Layer 10 of a small transformer language model trained on English Wikipedia (13 layers, counted from 0, width 96).
A neuron's activation on a vector x is SiLU(gate . x) times (in . x), where the dot is the dot product.

Input weights of the MLP neurons that the questions are about. A number n stands for (n - 500) times 0.00069.
n77 gate: 404,627,719,615,378,209,508,592,347,487,683,397,437,606,312,500,762,478,406,453,691,608,539,421,638,478,509,648,263,636,745,713,678,380,595,402,465,240,674,657,562,535,553,470,385,349,539,371,350,517,645,398,521,557,483,483,430,375,190,471,443,628,323,638,281,385,420,543,723,759,157,638,654,565,597,474,359,675,660,730,686,457,298,614,535,221,729,403,678,382,657,331,417,580,487,404
n95 gate: 681,509,336,270,571,335,662,527,450,487,563,757,805,314,623,765,468,597,803,457,603,640,579,460,469,513,624,591,504,453,469,410,469,631,390,745,473,276,487,580,604,384,456,583,210,368,241,456,454,434,694,251,568,442,452,606,314,544,293,419,619,639,272,833,706,788,486,342,460,384,262,623,596,293,352,618,352,712,548,351,604,381,656,544,464,345,647,366,676,535,518,275,345,509,522,606
n140 gate: 460,633,629,435,544,587,445,673,605,665,364,309,375,232,555,668,608,818,409,565,617,583,738,203,469,661,527,623,411,470,644,261,637,304,395,478,617,416,474,469,676,415,847,829,565,478,469,644,634,518,582,297,521,531,560,624,487,526,473,441,544,465,382,535,573,495,332,293,665,188,458,425,343,571,424,517,465,569,610,777,671,597,554,304,866,292,435,464,405,558,328,613,350,213,264,243
n142 gate: 598,453,423,445,655,542,521,237,557,639,482,386,283,475,187,556,469,380,555,583,400,585,368,358,174,600,464,778,582,517,297,517,359,284,526,538,530,555,197,448,426,189,409,275,827,287,432,601,768,461,450,675,409,771,513,818,290,610,679,623,594,466,649,691,629,522,627,615,517,375,405,653,433,444,334,644,475,609,402,321,426,636,305,246,491,444,479,422,513,530,521,465,496,365,627,457
n159 gate: 670,428,541,619,509,672,509,175,370,716,693,358,413,346,477,680,413,361,487,399,367,509,643,545,558,664,523,662,545,614,549,569,711,420,670,482,587,536,702,518,321,477,667,348,610,692,545,531,434,298,500,707,669,401,368,482,293,278,761,409,244,420,772,513,683,234,205,616,278,282,625,567,553,410,646,509,319,469,562,165,395,267,455,391,505,554,518,609,179,229,491,514,725,623,696,676
n77 in: 560,635,658,432,222,477,540,435,205,627,396,414,240,486,338,772,453,431,396,653,157,482,472,727,432,271,481,799,682,532,792,759,362,108,385,388,331,735,574,528,575,453,486,527,423,642,500,177,447,699,301,519,602,570,599,324,514,409,448,513,569,523,706,427,648,660,216,606,574,621,367,198,527,385,824,318,336,554,583,647,420,518,351,347,645,320,568,654,618,602,417,557,486,533,527,676
n95 in: 554,483,267,797,654,512,532,492,782,545,458,639,548,573,380,546,411,492,524,553,720,340,752,804,631,508,642,406,546,605,361,525,364,676,471,359,289,376,384,275,399,303,542,492,334,418,582,283,331,711,346,462,448,479,459,721,201,242,458,337,546,471,636,664,367,576,423,781,412,437,404,405,541,558,369,631,606,654,591,574,267,521,278,650,601,508,362,550,530,683,405,504,521,648,319,384
n140 in: 483,258,417,565,641,492,740,354,312,581,602,394,464,516,619,537,508,500,557,678,374,582,640,670,623,496,431,470,513,658,349,475,393,790,516,294,458,310,897,363,530,362,375,447,403,545,286,545,582,570,549,343,739,687,476,637,330,504,580,683,475,553,541,759,255,694,432,488,267,446,436,541,443,264,525,488,651,322,570,570,606,525,433,425,466,318,496,529,559,791,318,492,467,306,311,176
n142 in: 155,537,427,571,724,286,746,477,725,531,644,375,266,576,678,432,514,509,438,544,486,590,355,701,451,629,283,392,358,318,599,343,337,653,360,349,468,663,699,341,486,688,788,721,487,572,536,401,628,532,429,630,447,368,358,463,432,688,745,421,659,375,257,536,593,852,551,622,376,390,243,329,625,509,347,518,589,602,676,410,532,450,491,463,330,523,877,219,338,582,327,658,409,791,356,445
n159 in: 33,673,441,537,505,394,381,630,722,722,494,352,296,247,616,731,451,306,379,621,757,735,135,338,484,418,461,528,462,542,697,23,548,431,393,432,637,516,280,516,610,489,597,649,379,650,196,792,522,435,479,450,194,689,400,376,759,479,610,577,791,310,463,505,568,763,368,559,560,435,231,441,283,801,314,564,680,816,591,548,780,960,310,560,598,279,579,620,462,414,586,484,236,210,265,381

Each question shows a token from some text and the vector x that enters the MLP there. A number n stands for (n - 500) times 0.0098.

"-": 525,473,472,390,462,508,649,525,540,571,540,574,376,392,583,404,324,569,613,533,601,640,559,521,432,573,508,531,509,462,491,476,555,494,452,527,471,540,370,413,429,364,488,458,625,444,585,428,334,479,477,532,538,429,447,508,589,605,564,514,536,534,409,552,583,514,469,541,452,338,470,379,569,536,671,425,606,523,647,563,405,527,628,373,419,407,584,463,379,466,386,623,446,563,493,424
Which three neurons fire most, strongest first? n142, n95, n159

"s": 474,588,554,469,603,539,621,545,508,447,450,502,421,526,563,573,557,532,475,538,542,564,548,463,569,547,559,487,569,435,445,256,512,510,534,620,467,435,474,462,518,416,538,476,471,463,438,555,687,406,569,486,540,375,509,489,351,505,560,447,522,507,176,625,517,556,534,511,524,490,431,600,515,473,501,503,573,494,568,476,583,598,490,543,491,420,391,499,409,460,445,582,450,381,528,504
Which three neurons fire most, strongest first? n140, n142, n77

"ald": 480,439,475,607,621,473,569,482,523,420,572,506,427,528,498,625,512,558,482,513,656,429,625,405,403,475,622,423,523,404,370,346,544,502,551,481,546,498,427,545,436,497,444,510,441,609,583,592,738,493,620,466,538,499,543,376,505,522,572,436,518,460,320,478,439,527,479,455,581,392,477,548,463,524,389,353,692,508,644,595,497,416,561,522,582,397,542,437,407,516,510,494,458,461,438,486
Which of these neurons fires most? n140

" the": 559,483,565,609,614,475,587,528,448,491,440,520,431,476,548,532,460,480,508,536,316,502,578,484,536,592,431,492,481,478,491,612,443,507,542,568,462,504,584,499,552,573,488,564,587,454,472,504,490,483,502,436,532,463,439,521,565,524,474,478,430,474,85,513,506,519,499,479,521,459,565,553,418,538,537,508,373,602,467,540,386,511,494,497,542,430,537,441,499,550,518,578,594,493,536,436
Which neuron fires most, and how strongly? n140, at about 0.26

" Historic": 578,636,636,536,504,401,568,540,479,421,502,430,505,382,506,512,457,548,512,550,552,397,740,568,555,427,541,575,528,461,482,412,421,452,354,571,553,410,503,545,352,523,411,517,411,501,364,641,494,494,433,505,460,552,437,497,545,473,559,536,477,498,338,463,480,448,437,615,656,389,386,396,547,586,516,541,429,613,604,563,496,459,643,406,568,362,671,419,561,532,490,448,482,509,496,518
Which of these neurons fires most? n77

",": 477,508,506,493,542,469,649,429,505,453,410,495,415,611,419,568,397,555,500,566,576,499,460,530,542,515,554,403,599,372,456,576,402,492,426,620,494,442,434,566,422,527,558,577,551,477,488,483,517,661,505,448,583,568,541,532,412,366,457,412,449,529,211,513,491,573,465,586,498,516,463,439,478,521,518,540,483,581,539,652,489,567,697,483,493,292,508,540,574,510,497,435,493,525,444,498
Which two neurons fire most, strongest first? n95, n77

"18": 354,616,366,608,387,414,513,541,659,502,389,500,499,497,527,413,601,457,488,551,411,503,557,528,600,453,468,523,660,567,360,697,377,465,478,439,487,611,332,469,498,464,640,513,542,543,481,514,437,405,449,500,546,554,500,509,554,439,454,560,607,541,517,495,476,373,504,602,553,441,455,478,421,470,335,562,424,737,553,523,499,576,577,474,618,476,512,399,433,514,511,663,346,525,436,409
Which of these neurons fires most? n142

" and": 505,454,501,481,486,497,619,433,516,544,410,548,446,654,472,456,364,552,511,556,562,462,512,489,612,474,508,476,628,355,468,666,328,426,488,592,637,433,458,551,434,567,575,508,559,484,526,497,459,524,489,538,619,589,498,445,468,378,494,443,364,512,205,578,573,568,459,484,515,502,536,506,467,482,550,506,452,516,546,627,407,469,588,475,604,319,480,548,551,471,549,423,472,502,471,508
Which of these neurons fires most? n77

" designed": 448,532,598,477,569,485,588,547,505,448,501,508,552,486,542,504,491,416,422,622,515,574,400,575,554,503,495,523,529,495,429,526,401,411,493,498,561,542,524,600,444,416,553,586,517,397,486,404,449,526,606,503,615,482,461,389,494,590,511,602,586,541,199,587,409,378,488,528,507,641,466,454,489,537,430,447,390,537,476,677,516,537,547,505,472,385,548,450,388,663,478,451,365,574,499,517
Which of these neurons fires most? n77

" court": 532,478,544,490,517,452,575,648,495,512,499,553,530,506,475,462,686,406,636,568,452,639,539,489,444,544,450,480,492,359,473,350,462,431,441,424,470,634,542,572,345,426,378,485,431,581,504,602,564,554,479,443,381,583,566,547,499,471,665,552,622,646,294,561,510,616,523,536,539,473,425,536,461,432,495,478,469,431,538,505,537,457,527,490,474,345,614,441,384,465,514,435,444,592,361,592
Which neuron fires most, and how strongly? n142, at about 0.83

" during": 404,390,497,464,569,473,582,507,484,471,526,495,637,518,568,509,493,511,593,466,316,551,640,523,503,559,458,396,584,542,567,625,378,544,509,455,541,370,571,526,473,574,500,561,584,391,420,442,552,536,556,450,491,479,434,434,480,477,457,577,491,529,158,584,419,495,590,512,475,461,511,562,570,423,526,515,439,571,561,536,446,429,475,494,556,409,448,434,542,537,498,502,496,651,538,525
Which two neurons fire most, strongest first? n159, n95

")": 404,581,505,464,478,473,487,390,508,448,580,529,622,501,437,497,425,596,519,507,668,553,506,519,453,529,447,531,629,579,427,364,385,550,534,581,570,499,430,551,519,442,578,513,464,553,517,570,475,641,541,384,393,562,514,451,517,507,596,572,544,470,136,480,468,611,482,419,625,452,503,483,423,534,496,502,568,496,548,541,477,459,553,508,508,550,464,470,435,571,471,471,547,464,420,469
Which three neurons fire most, strongest first? n77, n140, n95

" as": 508,553,451,386,670,476,533,441,500,516,619,533,596,519,493,441,531,537,382,490,462,569,531,438,541,546,474,559,583,528,533,490,532,417,458,466,611,514,565,572,511,466,430,587,503,460,622,497,505,358,475,548,412,588,438,504,566,604,510,478,532,577,175,607,548,592,518,532,511,564,509,476,461,488,477,435,411,481,491,509,586,505,370,416,512,332,418,478,574,482,378,635,372,516,557,491
Which of these neurons fires most? n142

" south": 453,531,526,570,448,392,559,558,460,460,509,642,405,522,413,515,520,544,544,460,510,531,537,508,569,589,529,429,588,480,517,555,389,491,391,547,486,582,382,464,400,595,581,574,502,386,376,629,494,478,443,402,585,473,528,266,408,394,537,505,570,542,371,616,474,572,533,562,602,620,433,482,395,607,562,536,430,658,432,525,430,455,642,424,683,250,590,442,529,479,514,482,488,459,488,496
Which neuron fires most, and how strongly? n77, at about 1.1

" western": 589,546,648,570,490,483,638,499,432,421,519,546,437,503,583,533,570,528,601,509,434,574,524,534,583,434,543,530,476,412,495,587,389,519,413,571,451,613,444,452,494,597,494,454,480,452,395,537,576,472,419,363,437,519,454,422,522,427,494,417,528,528,257,459,461,467,488,624,548,544,444,429,495,555,473,461,420,706,470,532,430,579,586,443,566,391,638,342,614,515,595,546,532,497,467,418
Which neuron fires most, and how strongly? n77, at about 1.2

" in": 495,557,484,631,440,489,513,573,419,498,515,547,675,437,438,556,429,532,572,392,573,422,543,504,546,513,524,467,595,587,505,396,416,585,544,439,552,473,524,547,407,538,511,594,568,595,407,546,636,449,534,486,373,452,522,389,544,445,515,569,515,635,305,538,336,525,538,571,574,549,511,342,529,517,443,468,461,689,512,500,443,378,485,384,409,466,370,529,562,474,443,381,547,514,588,437
Which of these neurons fires most? n95

"mate": 531,532,410,421,567,525,547,623,560,518,495,413,480,451,495,487,626,461,508,558,457,628,599,460,521,485,595,399,484,450,510,555,315,421,461,501,526,526,461,523,457,519,606,556,441,461,527,464,701,547,575,566,538,566,424,583,474,558,460,493,599,512,147,454,460,540,390,509,511,476,479,538,626,447,546,352,471,507,547,571,453,450,527,538,514,556,540,440,453,579,395,457,486,502,492,479
Which three neurons fire most, strongest first? n140, n159, n77

" Chicago": 439,568,577,415,423,523,524,528,471,455,439,507,579,545,538,608,510,522,451,519,479,486,529,515,560,525,514,489,488,446,316,321,425,440,529,556,294,486,540,519,647,507,474,499,438,436,420,695,760,586,452,504,572,480,462,358,553,525,526,512,624,610,259,586,458,502,410,563,558,380,501,498,535,532,473,563,464,525,511,587,482,435,394,536,562,434,569,480,539,513,551,574,456,464,388,525
Which of these neurons fires most? n140

"old": 516,555,508,509,377,525,491,558,469,449,694,587,496,466,563,578,629,508,485,598,426,656,581,485,497,375,502,616,423,490,589,441,490,657,475,456,472,579,431,445,408,505,542,479,472,389,547,419,617,616,397,684,564,486,570,656,460,448,477,505,567,472,268,561,464,576,555,504,391,418,375,462,527,396,444,327,453,539,505,545,417,447,482,560,621,436,472,526,489,525,435,455,525,551,498,418
Which of these neurons fires most? n95

"yard": 525,481,549,426,535,492,553,549,494,472,541,488,486,483,550,501,563,445,598,570,554,601,596,560,542,450,628,531,543,372,444,515,450,472,451,515,452,456,387,544,428,464,569,491,498,449,540,573,658,471,507,462,536,522,624,579,424,387,573,453,559,583,140,584,460,501,430,477,488,415,481,443,592,494,553,410,487,583,518,581,382,547,499,547,487,389,576,373,481,538,452,568,490,433,424,551
Which three neurons fire most, strongest first? n95, n140, n142

" 1": 553,573,330,495,477,516,481,596,518,386,434,405,629,471,674,493,528,528,568,586,479,397,515,459,428,559,423,509,538,422,387,598,477,497,476,624,504,618,424,518,552,419,566,616,520,624,470,487,378,446,479,462,358,410,421,371,455,581,526,603,499,519,398,627,638,485,450,512,527,590,440,437,619,425,428,498,367,599,564,537,574,421,452,398,495,568,441,558,516,544,468,516,676,501,561,429
Which of these neurons fires most? n159

"t": 578,523,556,539,412,481,603,578,471,481,553,539,468,418,506,516,533,510,475,623,433,608,470,412,461,400,623,605,434,511,484,416,486,603,533,562,533,536,408,365,441,530,462,544,506,531,462,461,650,418,586,707,505,494,436,601,464,390,565,419,628,514,224,559,567,507,501,485,424,387,458,558,497,390,355,341,520,526,518,557,637,531,504,595,560,478,431,449,431,518,446,503,446,535,499,499
Which three neurons fire most, strongest first? n142, n140, n77

" by": 474,483,542,524,622,445,596,348,489,534,453,490,529,517,507,526,464,636,506,575,545,535,562,527,499,511,585,418,577,385,480,618,368,508,501,527,484,419,419,549,416,542,584,535,559,425,492,563,617,624,568,462,518,489,441,435,453,358,436,532,360,547,186,528,478,603,456,537,522,564,475,452,439,564,499,487,507,606,494,584,442,385,527,499,555,329,515,558,577,598,479,385,397,559,514,574
Which of these neurons fires most? n95

"ta": 499,518,483,489,588,507,549,573,470,512,522,506,439,562,482,389,453,560,529,595,427,469,444,543,364,445,564,412,441,420,442,550,531,509,252,529,600,525,464,482,538,357,632,553,499,458,502,566,562,514,712,570,379,562,495,346,587,496,557,521,530,402,409,584,690,436,330,459,649,396,413,553,634,416,443,478,516,621,446,632,515,554,479,566,516,442,502,560,439,565,415,396,452,388,597,523
Which neuron fires most, and how strongly? n142, at about 0.42